Layer 2 of a small transformer language model trained on English Wikipedia (8 layers, counted from 0, width 128).
A neuron's activation on a vector x is GELU(weights . x + bias), where the dot is the dot product.

Input weights of the MLP neurons that the questions are about. A number n stands for n times 0.001.
n27 (bias -0.038): -33 -48 -12 75 48 87 -276 -12 -158 133 -75 -8 0 129 -162 73 -24 16 -32 -12 -144 156 -76 -128 -97 40 90 30 -4 -226 -71 224 16 54 80 25 35 -26 20 0 304 -134 82 -220 -90 168 54 78 -276 56 177 -270 -116 138 91 -271 27 150 26 156 19 -148 176 59 146 -100 -15 42 -181 272 -166 -188 152 72 241 -74 -252 -138 -12 41 -68 -113 -71 -129 39 -234 173 -305 129 -57 -107 26 165 -32 -83 -85 69 68 -159 -69 99 137 81 -134 142 -85 188 -93 139 104 81 -100 47 -100 260 -38 176 -86 16 206 -124 19 -110 -84 -86 273 83 -136
n39 (bias -0.018): 7 44 -38 -385 36 -207 98 405 152 -66 -22 -132 220 297 92 11 129 -39 -127 56 4 -39 -201 361 -65 -79 4 109 -78 -176 -39 8 82 -177 -106 -267 80 -37 84 -71 28 -207 147 -188 -345 -87 27 -81 51 99 -50 75 245 -144 117 170 -45 20 -71 -63 -73 95 106 -63 74 25 46 -8 -187 -8 89 4 -69 210 -15 -11 19 49 72 98 229 -119 -62 136 -12 -158 -171 -54 -21 -44 23 -183 -140 -64 -55 136 84 83 104 96 146 -71 -42 99 -72 0 81 -63 -352 71 -190 191 -170 8 57 66 111 41 23 104 87 -92 19 -64 121 -118 8 -12
n55 (bias -0.043): 48 15 35 -12 88 -4 -219 69 -185 -22 -45 -181 12 19 111 -146 12 -8 -12 -136 191 -193 7 39 104 61 306 321 -47 -244 -109 -83 -102 46 208 49 100 -134 -44 253 -117 -145 44 11 -257 -119 -253 -81 -203 48 -29 106 168 16 -35 -77 87 56 -49 -44 146 147 65 -67 -125 -194 -107 15 212 139 -19 -135 -89 -226 -30 -73 -53 -23 -32 62 83 216 -203 225 -27 -163 164 -186 -21 -97 65 49 -58 207 110 77 120 -68 85 109 124 41 12 107 -112 -32 105 85 -46 -25 -106 137 97 77 4 -315 -44 33 395 -158 -119 128 -181 76 260 7 24 -143
n80 (bias -0.041): -90 -25 148 23 141 -78 -62 -105 -146 -137 -117 -226 85 -211 98 -23 -138 -213 -98 275 246 -23 180 57 0 106 301 78 88 59 -27 90 81 144 149 84 -23 154 -181 -146 32 -189 -101 -36 -112 4 -72 -145 54 -43 -66 -152 -16 285 8 24 -134 -36 117 160 79 183 -194 206 23 61 -26 -34 -224 -60 114 144 -42 -47 -4 -248 -152 258 40 -129 -105 91 -88 8 -106 -183 -83 -38 24 -36 56 -26 -4 125 -154 -4 -4 -59 -57 0 -107 -185 83 37 -114 -114 -44 29 -290 -17 -158 -159 389 -23 80 28 -31 135 108 102 78 30 85 -93 123 175 -23 187
n119 (bias -0.046): 30 26 124 12 0 -140 -294 42 -52 74 93 68 162 0 -31 46 -75 -134 148 -96 92 -361 -170 50 58 7 229 11 129 -68 0 -171 -118 19 61 4 0 -7 -36 -45 -432 153 -163 63 -94 83 -154 108 133 -16 101 -11 -4 314 -118 -37 -8 0 -93 68 15 139 103 202 -31 -289 -85 -73 204 377 139 -56 19 -107 160 -66 -137 50 -210 -206 266 168 -125 -160 155 113 -42 23 -8 -73 -91 161 31 112 71 -207 -68 87 -69 40 -34 147 27 160 24 -213 -73 119 27 93 -89 -81 -117 54 299 -187 -307 -60 118 -39 -20 46 -19 83 61 -41 47 32
n120 (bias -0.046): 200 142 54 10 -10 191 -34 40 70 -3 65 10 -172 46 -60 -201 82 -86 80 53 83 -27 -79 84 179 -44 136 169 44 -35 -113 157 -17 -226 113 -32 -23 7 63 36 -81 161 -103 -3 -100 -226 202 42 -48 84 -77 152 25 14 48 68 146 -120 -56 66 -215 17 103 -70 -86 -141 17 57 -7 21 -108 -3 7 90 -106 -64 40 57 -71 -148 101 -39 34 170 -98 -326 33 61 -72 -11 -126 -246 -27 171 -24 19 137 83 -64 46 -30 208 -37 204 -105 -144 32 65 -74 53 -133 145 -71 -23 -75 -116 258 -94 -113 68 63 -3 -314 7 -128 253 -131 -97
n122 (bias -0.028): -102 -92 36 -98 92 -108 0 42 -41 3 -113 -122 51 3 152 -49 -4 -91 48 -4 -18 175 -93 -60 121 -10 132 24 40 48 -79 -84 -149 -43 -38 86 -180 0 -44 24 111 72 -163 -105 -188 88 -170 38 -155 -51 123 52 -373 97 -90 37 -192 100 -179 103 194 -22 -87 -19 4 27 -7 138 128 -60 48 102 275 -110 -28 57 35 -21 -45 61 131 391 -151 -86 11 57 -4 -153 126 -217 115 -45 14 -70 33 -139 118 -254 14 93 62 -69 49 46 -63 -85 60 297 216 194 -187 -75 -75 -18 128 84 209 -86 -61 -68 37 21 -202 -7 -131 109 264 150
n123 (bias -0.026): -32 -32 22 141 -169 -102 -23 163 -109 -46 -155 -186 -53 -62 -78 -222 -91 -289 -35 127 57 49 80 93 127 173 41 288 -49 81 -68 -134 236 -127 -175 -63 48 356 -132 -162 -27 -159 21 11 -145 -54 104 36 8 -77 -141 190 40 181 -42 8 -143 261 -36 -111 37 146 -88 49 15 95 4 81 -307 -63 123 84 0 -27 80 -39 -7 -132 39 111 46 32 105 -79 190 -52 41 135 -24 16 -99 228 154 -188 117 117 -46 146 -4 -62 170 -174 -129 63 -139 -182 -367 -161 30 89 0 53 41 4 233 220 134 -18 -121 -11 -69 -67 -11 4 -16 -125 45 -123
n157 (bias -0.018): 17 109 -85 58 -187 -111 -50 -215 100 148 222 -31 54 76 -88 39 29 123 -172 165 -69 192 -43 50 124 129 -64 14 -21 92 -32 29 224 -103 -80 93 63 -58 -37 -280 -52 -83 -142 -237 34 207 74 316 -65 91 -88 -3 -128 -101 191 -112 -7 -70 113 44 49 110 -3 -116 -22 -23 222 -7 -11 -233 0 -66 -43 -7 -42 0 -66 95 -19 87 -98 127 -161 136 -39 189 -67 -171 144 -197 140 69 104 29 -184 88 -29 45 99 -207 -14 24 127 -52 52 -7 11 -14 67 -46 -117 115 14 53 -293 -11 113 -300 115 -28 311 -46 -14 7 -71 -34 -206 7
n165 (bias -0.061): 305 -39 156 84 -17 88 242 208 -175 -109 -55 -209 25 -64 -61 -73 -25 34 132 187 -51 103 81 70 -74 218 297 -181 -120 4 -79 -237 -226 -123 56 -39 -167 -59 -209 115 227 154 -184 -20 0 -72 0 -4 -287 -207 -40 24 161 88 -146 -385 141 13 190 -8 -57 55 77 -103 -42 -110 37 110 -91 -26 247 21 -128 -279 81 -105 0 -28 167 0 143 151 133 -41 168 -82 -199 -29 -145 -254 -73 -32 50 -203 0 -74 64 -68 -94 56 168 80 0 118 -226 111 259 110 0 -110 203 204 215 -4 296 -84 93 -28 -92 41 -25 -95 -44 137 -151 39 -175 169
n180 (bias -0.032): 60 246 -160 -232 -46 -178 144 -133 54 252 101 146 72 55 -44 41 -129 -137 -46 -85 35 179 -7 -220 37 62 -19 62 -117 101 45 -46 164 179 -81 -114 -159 -36 -39 -119 -89 -19 -43 54 138 8 89 -157 -49 50 166 201 44 76 194 55 -81 -16 166 -127 -33 -134 110 106 447 76 -78 33 -24 -83 76 27 97 -65 -121 -191 33 -133 191 -266 230 108 -162 -4 0 15 148 225 -76 -31 -15 -83 -53 342 -15 14 151 88 -59 -82 -54 4 -100 -118 0 46 -94 -186 -100 -34 -12 78 -56 -292 12 -220 62 -255 49 67 115 -90 135 37 67 -57 -11 -4
n189 (bias -0.047): 172 109 125 -72 267 15 202 -66 90 -205 42 -115 40 -153 136 93 -190 -32 137 215 113 121 -369 129 -125 -255 -51 80 158 -41 -87 -48 -84 -207 127 124 -182 38 154 11 41 -40 41 30 -83 24 -51 45 40 -242 364 -61 -183 8 36 -91 208 119 -102 -36 -54 109 58 -43 4 88 120 97 -293 137 -155 -125 -141 36 -69 7 -173 93 82 -42 157 151 225 -271 70 8 -31 51 84 16 154 19 87 -12 167 -75 182 73 0 -122 88 134 -132 -85 -118 -32 -275 -154 144 51 -257 150 39 -163 4 -210 -81 -19 198 109 -36 -43 -84 8 127 -90 -135 -64
n212 (bias -0.060): 0 68 71 355 -74 -154 -295 147 -65 295 -69 19 -49 -56 76 -175 0 107 148 49 5 291 -476 -76 162 80 5 79 178 94 227 -221 83 419 56 -125 156 28 -40 46 -109 -29 -318 -333 151 -108 -114 -23 130 -29 57 -75 -35 -208 -97 151 -220 -179 -60 10 -99 -344 -80 47 39 87 -24 -213 116 212 -198 -172 -129 -5 229 172 65 155 -199 203 -137 -304 -29 10 95 19 47 -316 -102 -40 141 -190 29 -44 213 127 138 -89 -76 80 -14 -56 -133 231 5 -94 -215 -23 -24 -62 -99 -23 259 24 86 164 211 55 -43 -95 -123 48 -79 -257 130 457 -92 -79
n220 (bias -0.043): -19 0 134 52 49 127 -213 169 185 -128 153 197 -4 -62 -141 16 -88 186 90 41 24 0 -63 12 281 169 -151 224 36 -193 4 -16 56 -95 89 121 -196 23 -246 145 -95 221 -260 15 -192 142 354 -38 92 8 77 -35 80 -124 -80 -50 -12 124 34 20 -94 -16 -156 120 40 72 -12 86 200 -42 -245 118 -119 41 85 -90 178 133 -95 -4 8 31 188 76 -174 -60 380 48 47 -220 -23 -4 -68 -90 -169 -132 -4 62 -150 -37 -250 255 -137 -70 -49 -45 21 -273 -228 -44 165 68 -143 161 -121 -220 -94 -126 88 -111 102 -131 -120 112 29 -8 80 94
n253 (bias -0.062): 117 104 57 -19 -122 -213 101 71 311 -252 -142 -144 130 65 315 113 -96 -203 108 -59 117 90 -137 -47 0 132 81 135 67 -157 0 -259 -39 52 121 -274 -245 -37 -276 9 -40 -188 -217 -100 160 165 141 55 -192 93 195 93 -141 58 -39 40 112 228 215 -151 226 176 177 26 245 -137 5 5 160 -327 -50 112 -43 -175 -247 -301 153 -201 109 303 58 41 38 48 -62 57 -197 224 -127 114 159 -28 191 78 -96 -186 128 -167 113 -341 143 -134 -174 -66 15 15 95 36 250 385 -88 163 -5 -42 -397 66 -5 -82 351 -95 49 -9 -88 -177 5 32 -145 -298
n272 (bias -0.050): 145 -209 101 80 0 -133 -28 -8 313 -7 34 -194 -44 259 135 31 -75 76 -56 -137 -52 113 -215 -66 -39 -47 -129 -57 -20 -20 24 213 32 -93 -115 103 62 -11 -150 -26 -203 -127 -212 52 308 56 -31 82 193 -141 165 80 -12 0 127 115 15 114 -218 4 182 -116 -107 -178 -182 83 -19 89 144 -41 -211 -148 -106 -92 299 -59 -107 35 4 75 -156 26 8 -133 -27 -196 228 43 -250 -57 77 -79 79 161 -95 108 28 72 -194 -33 -80 319 19 112 -296 49 -74 105 70 165 -21 -145 -51 -178 -219 -176 96 -30 150 74 137 -43 -57 168 152 30 -40 -257
n277 (bias -0.030): 10 -51 -180 -112 234 -221 -25 -70 4 97 17 -169 -90 7 119 137 -176 -72 -26 40 -87 18 -149 21 -42 217 60 52 -50 66 193 55 -191 131 3 171 0 34 7 -235 -63 -43 13 -44 -101 -58 229 197 125 -7 65 93 7 -22 183 7 -70 -115 38 310 98 -146 -285 -169 72 -60 112 28 4 97 -106 4 67 44 -163 107 -100 150 122 -26 87 -51 -204 267 -117 -96 -245 -71 23 -256 115 -24 103 -22 -7 -172 55 180 0 33 14 28 -154 59 -220 -125 85 -27 176 -104 -116 24 -85 200 -22 -8 -66 -89 -86 49 -18 106 52 14 0 102 54 -222
n293 (bias -0.016): -158 47 162 -58 -62 -225 187 22 63 43 -44 195 46 210 -52 94 -115 -69 148 -160 -23 49 14 219 -113 42 212 -174 -156 31 84 -47 -27 -8 259 127 -183 -77 -102 -44 -79 69 108 65 -80 240 68 159 -54 -4 -188 48 200 69 -165 64 -4 307 26 19 -97 89 -141 107 15 -73 30 -45 159 28 -73 -43 79 -159 33 0 -85 7 43 -205 163 7 46 19 200 95 82 110 -129 206 52 106 213 -35 -80 -36 -74 96 -271 217 217 -317 -165 22 -310 -172 51 18 -131 35 -41 -11 -15 -195 -184 -73 156 25 -15 -143 -288 -76 -159 74 -16 -94 -38 -39
n355 (bias -0.039): -39 -46 158 -41 -83 -186 160 -47 -130 -52 -113 -255 -49 -115 -36 7 145 -105 68 87 -159 305 -192 -125 -151 -116 66 137 -26 11 22 30 -86 -11 231 344 -22 -85 122 50 199 52 42 133 4 332 40 155 15 174 207 32 175 56 -49 -19 -76 115 7 87 -15 -174 101 -12 -75 12 -102 -160 58 8 -25 -162 -11 -87 -123 -45 -32 -29 169 20 -106 4 41 -96 -62 -29 -65 -158 -16 19 29 -121 -19 -159 -362 4 107 68 62 42 82 -47 40 -25 168 95 -19 -63 -77 146 -52 161 -55 -280 350 -181 148 -74 -19 -117 49 29 -169 248 -19 102 -97 -72
n362 (bias -0.047): 63 -137 163 34 -45 -68 -50 -13 -24 164 -147 42 159 42 -82 13 -125 -190 72 -45 92 120 71 -40 -23 -28 -30 65 -27 -86 -17 3 7 20 -49 168 99 141 117 61 69 3 -241 -57 -49 -180 3 57 -192 44 197 123 88 -20 135 -24 -72 166 67 58 63 55 163 40 -71 205 165 23 -259 -105 87 -38 -67 7 13 -13 260 85 -76 -244 92 -42 382 -180 -23 -230 7 17 -170 17 10 29 -30 72 40 -82 -86 -107 36 -149 178 -23 204 -98 -38 -83 -212 -16 135 28 -91 -209 -123 -39 4 25 -38 42 -108 66 41 -56 -169 159 -136 -102 3 17
n369 (bias -0.058): -11 22 53 -54 -12 11 -8 -52 106 -14 -22 0 100 341 -123 -168 46 -134 -43 -222 -89 143 242 30 19 -17 8 29 137 23 -91 -132 58 -98 -66 -166 -164 113 -27 -69 24 -8 122 122 357 274 71 112 -103 155 53 15 -207 -31 -42 -186 -70 204 62 81 105 70 74 196 164 -221 -123 4 -12 -239 -11 -19 -196 -43 15 -114 41 63 -16 -56 -201 -11 -19 -129 -8 -64 45 189 -12 178 0 58 53 -16 214 -68 -55 4 -157 -98 158 -81 52 -134 239 47 28 -267 -269 184 50 -43 38 -45 -136 198 171 51 -400 -101 -116 -215 4 -26 -24 130 107 54
n375 (bias -0.039): 109 312 -106 -124 -28 -111 100 179 -225 7 -136 31 -8 -57 -78 4 108 12 49 -41 -32 -90 158 78 98 -44 -134 54 -24 29 -139 251 28 -43 -81 12 -105 190 139 -38 -25 -36 -109 214 157 16 -78 -124 -175 32 21 -31 -67 -56 -200 -25 12 111 4 -247 62 125 -151 145 32 -113 66 74 -46 -191 -266 -12 -173 -65 66 -149 -189 241 -103 -113 202 57 60 -4 79 47 -74 -43 227 8 189 191 -210 -12 176 -180 -224 42 31 70 184 -11 0 -39 -49 86 29 -26 66 -72 211 -53 24 -319 245 337 312 -121 32 145 -24 -12 -134 243 -149 -4 -296 -129
n393 (bias -0.035): -39 0 7 4 -205 -164 140 78 35 203 18 117 122 26 137 30 64 -363 23 170 92 30 -101 -4 -97 125 -8 84 280 54 4 -131 31 183 7 -47 -282 -108 8 43 136 -57 -54 -214 35 -12 197 -90 11 100 -89 77 -135 -11 -320 71 92 -125 134 -185 -89 4 -70 8 -220 271 -100 -7 -20 107 105 146 -142 12 -114 -298 -62 -155 -12 175 119 -72 60 23 -45 -49 -4 64 24 -275 88 -11 204 -58 -34 -75 105 51 -48 -187 -120 -18 -215 44 109 16 137 65 89 -183 -98 161 -83 -348 -59 28 162 -50 -91 101 131 -109 -7 73 -216 -47 49 31
n403 (bias -0.053): -95 -95 207 -90 36 71 -23 76 4 73 -48 -131 133 131 -8 87 89 -39 -44 -103 -31 -100 -104 -11 348 103 -200 -131 124 -20 66 59 -152 191 8 -173 57 107 -107 -151 -8 -35 -139 300 218 67 -217 95 -16 12 174 -37 195 -23 -167 -177 -124 68 -52 0 -8 32 -68 333 -39 -4 -11 57 -93 65 -70 -134 -92 -138 150 -33 -8 -110 16 20 -279 -26 -174 -189 0 31 0 -65 -119 -12 154 41 290 -103 4 55 83 -67 -72 -216 201 -90 -87 -26 -155 60 325 -151 110 57 -42 -29 173 -38 81 -8 174 -276 12 -23 -114 -330 71 90 0 0 358 -8
n422 (bias -0.020): -34 135 23 -167 142 348 -109 -36 20 99 -63 217 -77 -35 84 75 -206 160 149 -132 -141 -121 -107 95 -95 219 -20 10 -17 -61 -36 -168 40 118 138 17 -19 38 7 -9 34 -43 9 -141 48 44 88 -103 70 27 244 26 -45 23 -20 -45 -113 85 227 -54 -127 -67 122 -185 -53 -49 58 -133 162 45 -231 -3 -124 188 -45 -12 70 126 -106 84 67 79 -13 131 -7 -75 29 -170 -3 -7 116 3 -214 -47 -56 250 -44 265 -39 -78 -19 29 -169 52 0 -98 -27 19 -94 -87 -25 119 -26 29 31 -42 88 82 -36 -69 -34 -180 26 58 182 -135 -103 -104
n438 (bias -0.031): -18 -167 -121 4 243 0 -150 -151 0 -188 -234 -82 -39 163 38 -120 -39 -132 31 303 -101 30 -103 23 213 99 -30 71 73 323 -177 -59 139 -61 -246 -256 49 4 -99 -128 -8 173 -11 171 -144 47 143 -44 -161 -125 -29 52 64 189 19 -228 49 127 -66 -160 181 -31 0 190 204 113 57 56 -32 0 -96 312 -126 -226 108 -7 -82 -90 131 150 -19 103 -12 84 -212 118 94 19 118 -203 134 -96 -211 -235 8 -40 208 41 -197 83 185 89 -154 -4 -16 51 80 -69 72 -53 17 -25 -80 -109 153 12 141 26 -4 -129 -125 -156 -200 52 -88 117 -19 55
n475 (bias -0.030): 52 -45 -122 17 -87 -109 -69 -104 25 45 150 122 141 -129 -54 97 -58 31 -77 -88 -21 -24 -123 -20 -156 189 -78 152 -27 -133 127 7 -135 193 106 150 128 154 -25 -75 -191 -148 -23 -104 -14 -35 -168 13 27 105 51 159 -18 106 172 50 -43 -131 111 -150 -188 251 150 177 65 51 27 -47 -129 -22 33 38 -14 -167 -23 -125 -73 117 -88 94 -66 36 133 -61 -91 -17 -37 -48 -87 -28 -67 56 -113 -24 224 42 -168 23 67 49 -287 129 -34 -30 28 190 -316 88 -24 6 37 -68 -99 20 262 -44 -345 -166 189 183 94 47 -26 0 -11 97 -3 14
n481 (bias -0.021): 193 -139 18 -181 95 -28 7 -155 -270 -98 -113 87 311 21 -49 42 -18 239 -33 -96 -7 -28 -36 -14 -117 172 -7 49 72 170 -90 -143 91 103 -17 -239 -63 -86 -266 -151 26 76 -75 126 71 -160 141 119 -198 -190 -50 177 -98 -54 51 79 108 52 79 183 -74 216 10 62 -151 -205 169 46 -49 162 28 289 -189 22 -126 30 -160 81 -26 102 -22 -41 108 136 25 107 302 -78 -194 -67 -49 -200 -39 -4 72 -3 55 45 -53 -182 -45 -180 88 11 -92 -159 48 -72 14 -92 -47 -92 75 -159 79 -30 -11 -92 -25 -7 179 -39 28 42 71 177 22 73
n483 (bias -0.049): 205 222 120 17 -167 113 -101 4 -112 24 56 -12 -34 -299 74 -21 4 80 77 -116 21 62 131 -25 17 46 120 368 -59 124 -75 -72 -317 -25 -24 266 49 208 -193 132 -4 290 -284 -67 -166 -8 -25 83 -205 -47 134 202 44 147 38 -122 -118 52 -36 -90 -288 89 69 -94 4 -13 41 250 13 -140 -72 170 -25 -395 -28 -224 -20 -29 91 247 -4 323 -92 -62 62 -199 94 -87 -58 161 -45 -8 38 60 4 -87 -111 0 -177 9 89 -117 103 -102 -82 -124 -291 -115 -49 111 -245 28 91 115 -35 -75 128 131 -34 -331 43 -62 125 89 265 147 -50 98
n493 (bias -0.042): -39 -69 165 -102 32 -23 164 95 50 -46 -113 -20 63 13 -31 82 -108 70 -92 4 -155 -3 -240 -58 -103 -3 203 -60 -142 -142 229 -32 -18 110 -74 271 -51 76 -103 -23 89 73 0 -138 130 -14 157 109 -31 -57 37 -24 4 -216 -52 177 203 -43 -20 39 65 215 84 -187 -237 -121 85 20 -188 -95 -166 -233 7 -159 142 -23 54 58 72 -99 35 79 222 69 144 -165 -102 10 -88 -83 74 -67 14 -92 223 -190 36 158 -120 -186 -33 -17 -112 17 -114 189 -50 -49 61 -149 135 33 -28 -231 47 7 64 17 174 165 173 27 -114 44 32 86 220 -18

Each question shows a token from some text and the vector x that enters the MLP there. A number n stands for n times 0.0095.

"ion": 159 4 -37 155 -69 91 24 124 -87 -54 -88 67 -84 60 80 177 54 -145 -35 117 -63 -144 143 -79 -17 -112 -266 -394 80 62 -82 18 -129 5 -2 57 27 15 -68 172 -58 18 68 66 -126 -65 -24 -75 72 28 -21 75 10 34 83 -52 141 112 -101 64 -69 -47 275 -134 101 -151 -28 -91 68 20 -129 -8 159 -183 -76 129 29 -2 -6 64 -153 -170 -24 -4 -5 51 151 50 -42 -123 40 88 -55 -21 -39 53 90 -97 -35 5 -41 -64 37 127 28 85 52 41 83 -201 -12 -173 -110 275 8 -105 70 6 18 49 221 -2 134 -158 77 -134 15 -57
The most active neuron and its activation: n272, at about 0.17

" to": 33 194 -122 244 -88 49 -15 126 66 -49 -149 -60 5 -43 -70 -3 83 -177 93 34 -166 -76 53 -95 -22 -126 -196 -302 -104 85 -17 -15 -130 48 -25 -2 6 73 49 266 -112 46 -32 76 -87 -60 -47 -118 149 75 4 -15 73 -93 -89 45 105 193 71 72 1 9 95 83 70 -107 186 -145 -107 37 -144 33 52 42 -50 148 20 -23 -14 -9 -26 -139 2 115 134 -88 98 -34 -53 -111 38 160 -3 143 127 73 33 -207 -5 -101 -25 -66 -23 48 121 99 -135 -61 104 -153 108 -138 22 111 -100 -136 -5 -22 -34 -23 87 5 175 -184 39 46 98 -43
The two highest activations, in order: n212, n362

" sp": 55 175 -236 178 -6 -122 44 42 40 94 -48 99 9 -86 -121 49 68 -100 -20 91 -67 -77 70 -156 -161 -172 -62 -49 86 53 24 -30 -48 -151 -117 197 69 39 36 91 -80 62 184 -12 -16 -219 -41 -17 94 -10 41 -17 -29 -99 -66 52 163 225 -95 40 132 -180 111 -55 38 -44 54 -137 87 -38 61 123 -47 -153 -183 157 -57 96 67 -34 -126 -230 -22 71 -6 -11 192 39 105 -67 -8 71 -133 -4 65 45 108 -68 -5 -12 20 -133 109 85 35 44 -123 90 -1 -189 -8 -132 34 205 -23 -192 186 -125 -15 70 7 76 246 -104 24 -110 -48 -49
The three highest activations, in order: n277, n212, n180

" of": 43 117 -151 145 -90 -35 11 71 105 -103 -44 -125 118 61 24 -40 166 -95 48 67 -121 -180 49 -55 -7 -63 -83 -388 7 107 53 36 -165 17 -48 -43 -58 38 -75 231 -156 87 171 51 -61 -4 -61 3 108 37 -63 -116 81 -144 -106 -10 209 93 13 49 -102 -116 105 152 119 -108 102 -40 -59 -18 88 -29 -23 122 -131 190 2 -120 45 -26 -12 -147 -92 56 86 -121 175 -55 88 -197 -104 203 -80 67 -110 76 26 -100 27 74 -12 -36 -78 13 82 98 0 -23 51 -62 -29 -3 34 247 2 -119 -101 -100 -84 156 144 21 148 -68 43 -3 -3 15
Which neuron lights up most? n39

" the": 71 52 -101 307 -8 -35 17 -46 105 -110 -157 -78 -53 -23 137 56 48 -126 -26 10 -149 -100 157 -78 -6 -199 -204 -313 -67 40 -70 -22 -124 14 49 18 -99 68 4 250 -83 77 44 117 -86 -103 54 -59 148 71 -88 76 43 -43 80 -15 167 132 -51 -4 278 -38 40 -33 0 -136 18 -50 8 -5 32 11 45 44 -88 98 65 22 -42 -111 -252 -75 58 133 90 -283 119 -49 -40 8 45 201 13 123 28 65 20 -72 7 75 -20 -52 47 29 94 62 4 -97 7 -148 91 -116 21 144 25 -197 82 -99 -40 47 83 -41 89 -111 56 -49 -19 45
The most active neuron and its activation: n272, at about 0.74

"'s": 104 -2 -163 243 -72 11 117 100 -28 -29 -131 -88 14 -109 69 76 26 -60 -48 189 -243 -99 84 -154 -42 -134 -151 -267 -26 34 135 78 -53 -50 -2 -14 -1 -5 -30 236 -210 8 16 64 -44 -7 73 -18 41 130 -162 10 16 -184 -8 57 255 127 -223 82 67 -68 -23 67 0 -128 10 -40 106 -116 26 165 -10 58 18 108 -34 34 -21 -67 -109 -115 33 47 100 -116 177 -190 -6 -65 -12 103 28 14 -35 61 113 -203 2 111 -40 20 56 7 -11 114 -86 -44 -49 -42 -58 -27 62 200 -81 -141 -20 -110 55 79 216 63 217 -25 5 -25 -34 -25
The two highest activations, in order: n272, n220

" made": -31 3 -95 191 3 100 -8 184 -46 -18 -69 -65 -139 -102 -3 74 46 -177 66 83 -159 -62 148 -43 -100 -95 -137 -83 -56 96 95 -90 -15 16 -91 69 -35 101 142 115 5 58 164 146 -117 -14 -59 -152 171 20 66 115 -71 -99 -89 35 139 245 -113 -47 -100 159 59 52 85 -114 47 -49 -3 -17 -53 -5 -153 124 -136 69 -51 -28 -99 41 -109 -91 179 101 66 -107 213 3 -62 -152 34 202 165 2 24 139 27 -63 -29 33 -53 -59 -192 -24 38 71 -137 -23 -64 -103 -3 -268 -31 265 -82 -84 -108 -65 -79 92 79 40 159 -79 10 -70 62 54
The most active neuron and its activation: n123, at about 1.9

" went": -49 25 -82 127 -140 140 64 162 37 33 -156 -114 -84 -156 11 -95 3 -83 -98 -23 -287 -98 299 52 -151 -54 -125 -93 101 43 9 5 -166 -7 -131 6 3 63 48 246 37 165 141 9 -39 -60 59 -144 132 142 137 39 -166 -109 -70 1 160 162 -155 132 -158 86 72 -25 69 3 91 -7 -4 -119 4 108 -32 149 -108 28 34 -21 83 -68 -154 -70 -17 20 74 8 182 16 55 -39 4 -7 172 28 0 131 78 -89 -59 218 -22 -76 65 -173 8 70 -55 -27 -18 -110 84 -167 7 215 -118 -119 -94 -54 -73 -10 23 26 99 -12 -40 -24 -34 35
The three highest activations, in order: n369, n483, n220

" rele": 92 -47 -80 126 -99 187 -37 -41 -91 -3 -117 -129 -74 -67 -52 230 190 -229 6 77 -163 27 124 36 -127 -113 -142 -147 -20 129 -55 -112 -21 -8 10 98 -69 4 188 248 -71 16 211 -39 -109 -13 99 -118 125 20 -6 -19 -65 56 -4 -62 173 230 -179 -51 -107 47 64 125 122 -83 59 -123 110 85 5 37 -84 59 -123 40 7 26 84 -73 -253 -10 60 20 -45 -43 107 48 -25 -42 24 -31 27 86 -51 54 15 -147 90 -27 33 -15 -99 62 179 124 -59 80 52 -116 5 -247 -39 144 -197 -84 16 -88 -118 3 97 -62 128 -32 91 -42 -46 151
The two highest activations, in order: n369, n355

"ian": 27 -44 -15 251 -3 166 105 34 -125 35 -32 -10 13 -48 39 66 113 -118 -37 57 -105 -137 105 67 -127 -109 -282 -407 -63 14 -91 21 -109 37 12 42 29 19 -39 85 -63 -5 131 3 -43 38 91 16 -22 60 -25 -97 -81 -10 50 74 276 93 -50 -7 85 -123 203 35 103 -243 -57 -75 -31 84 113 -59 269 97 -118 156 114 -63 -66 3 -121 -5 -15 -69 -67 -7 152 -23 -85 -40 78 107 -173 43 -151 74 6 -166 -4 37 15 -23 -21 1 54 111 -33 143 -17 -72 13 -167 32 158 7 -215 52 0 -140 -92 147 0 160 -78 10 -7 69 49
Which neuron lights up most? n27

" its": 153 -30 -58 189 -42 29 0 29 -48 -141 -186 -85 -144 -30 70 138 154 -101 -76 99 -242 -70 281 -69 -18 -151 -263 -192 -19 71 64 29 -87 -53 31 -43 -46 41 3 371 -75 14 -104 124 -6 -67 -50 -54 124 199 -64 106 -38 -128 127 -60 167 194 -140 -34 69 -73 -20 2 -57 -91 -41 -37 69 -62 -8 130 81 91 -77 114 37 21 18 -77 -117 -40 69 70 15 -114 131 -126 -15 -52 1 80 2 121 -62 55 53 -150 10 74 10 21 -18 55 -6 -14 -117 -32 -43 -81 35 27 15 131 -63 -193 36 -5 41 153 151 -21 152 -96 141 -109 2 -30
Which neuron lights up most? n272

" six": 60 93 -101 232 -184 7 99 179 -26 -58 -69 -81 -207 -160 -22 42 57 -157 -70 79 -125 -138 224 -47 -63 -175 -66 -189 -67 135 -111 82 -65 43 -93 -12 -14 114 68 193 -75 -1 149 11 -5 -45 -56 -42 -20 25 20 48 -118 -90 14 21 82 210 -166 90 108 -101 95 57 228 -100 -81 38 51 -50 145 14 -63 224 -22 175 -5 12 84 -148 -65 -141 24 80 -70 -59 58 2 59 27 -40 165 -45 24 -34 120 -56 93 -64 162 62 -41 -28 7 62 109 -102 120 -29 -64 -25 -206 -29 85 -103 -227 188 -79 -28 39 15 -4 91 -142 37 -163 133 21
Which neuron lights up most? n369

" since": 125 135 -170 184 -6 90 4 120 35 -178 -79 -61 29 -97 -11 35 120 -71 -21 188 -228 -172 121 -86 -42 -148 0 -241 -33 78 -111 33 -96 30 27 43 33 35 38 140 -68 97 9 -56 -65 -43 -62 -181 178 113 -5 -14 80 -2 -26 24 79 218 58 144 15 -52 262 23 82 -110 71 12 48 -34 -114 72 -45 17 -125 95 -20 -36 -60 0 4 -93 -23 50 4 -109 56 79 75 -168 -132 110 -50 41 -84 131 11 -247 20 -8 -92 -85 -4 37 151 56 -77 -5 130 -42 -14 105 -46 160 -156 -115 30 -213 41 12 203 87 47 -174 129 -39 -13 -117
The three highest activations, in order: n253, n120, n55

" would": -15 52 -115 286 -60 66 -15 226 -35 20 -67 -77 -70 -84 -73 -85 47 -122 -12 168 -223 -75 123 14 -158 -45 -173 -190 63 135 27 38 -46 63 -4 89 135 -19 38 204 -17 79 -17 58 -88 -130 -52 -79 135 88 116 64 -59 -114 -89 -29 145 131 -147 67 -38 -188 -8 31 44 -17 12 -226 -25 -82 -186 51 20 205 41 68 41 62 -7 28 -86 -183 141 -5 -6 17 142 -136 -38 -62 -20 160 49 117 84 146 61 -283 -4 62 -41 -107 0 -97 120 84 -120 43 93 -123 64 -162 9 78 -108 -20 28 -126 -1 -76 8 66 114 -69 147 -9 -47 25
Which neuron lights up most? n212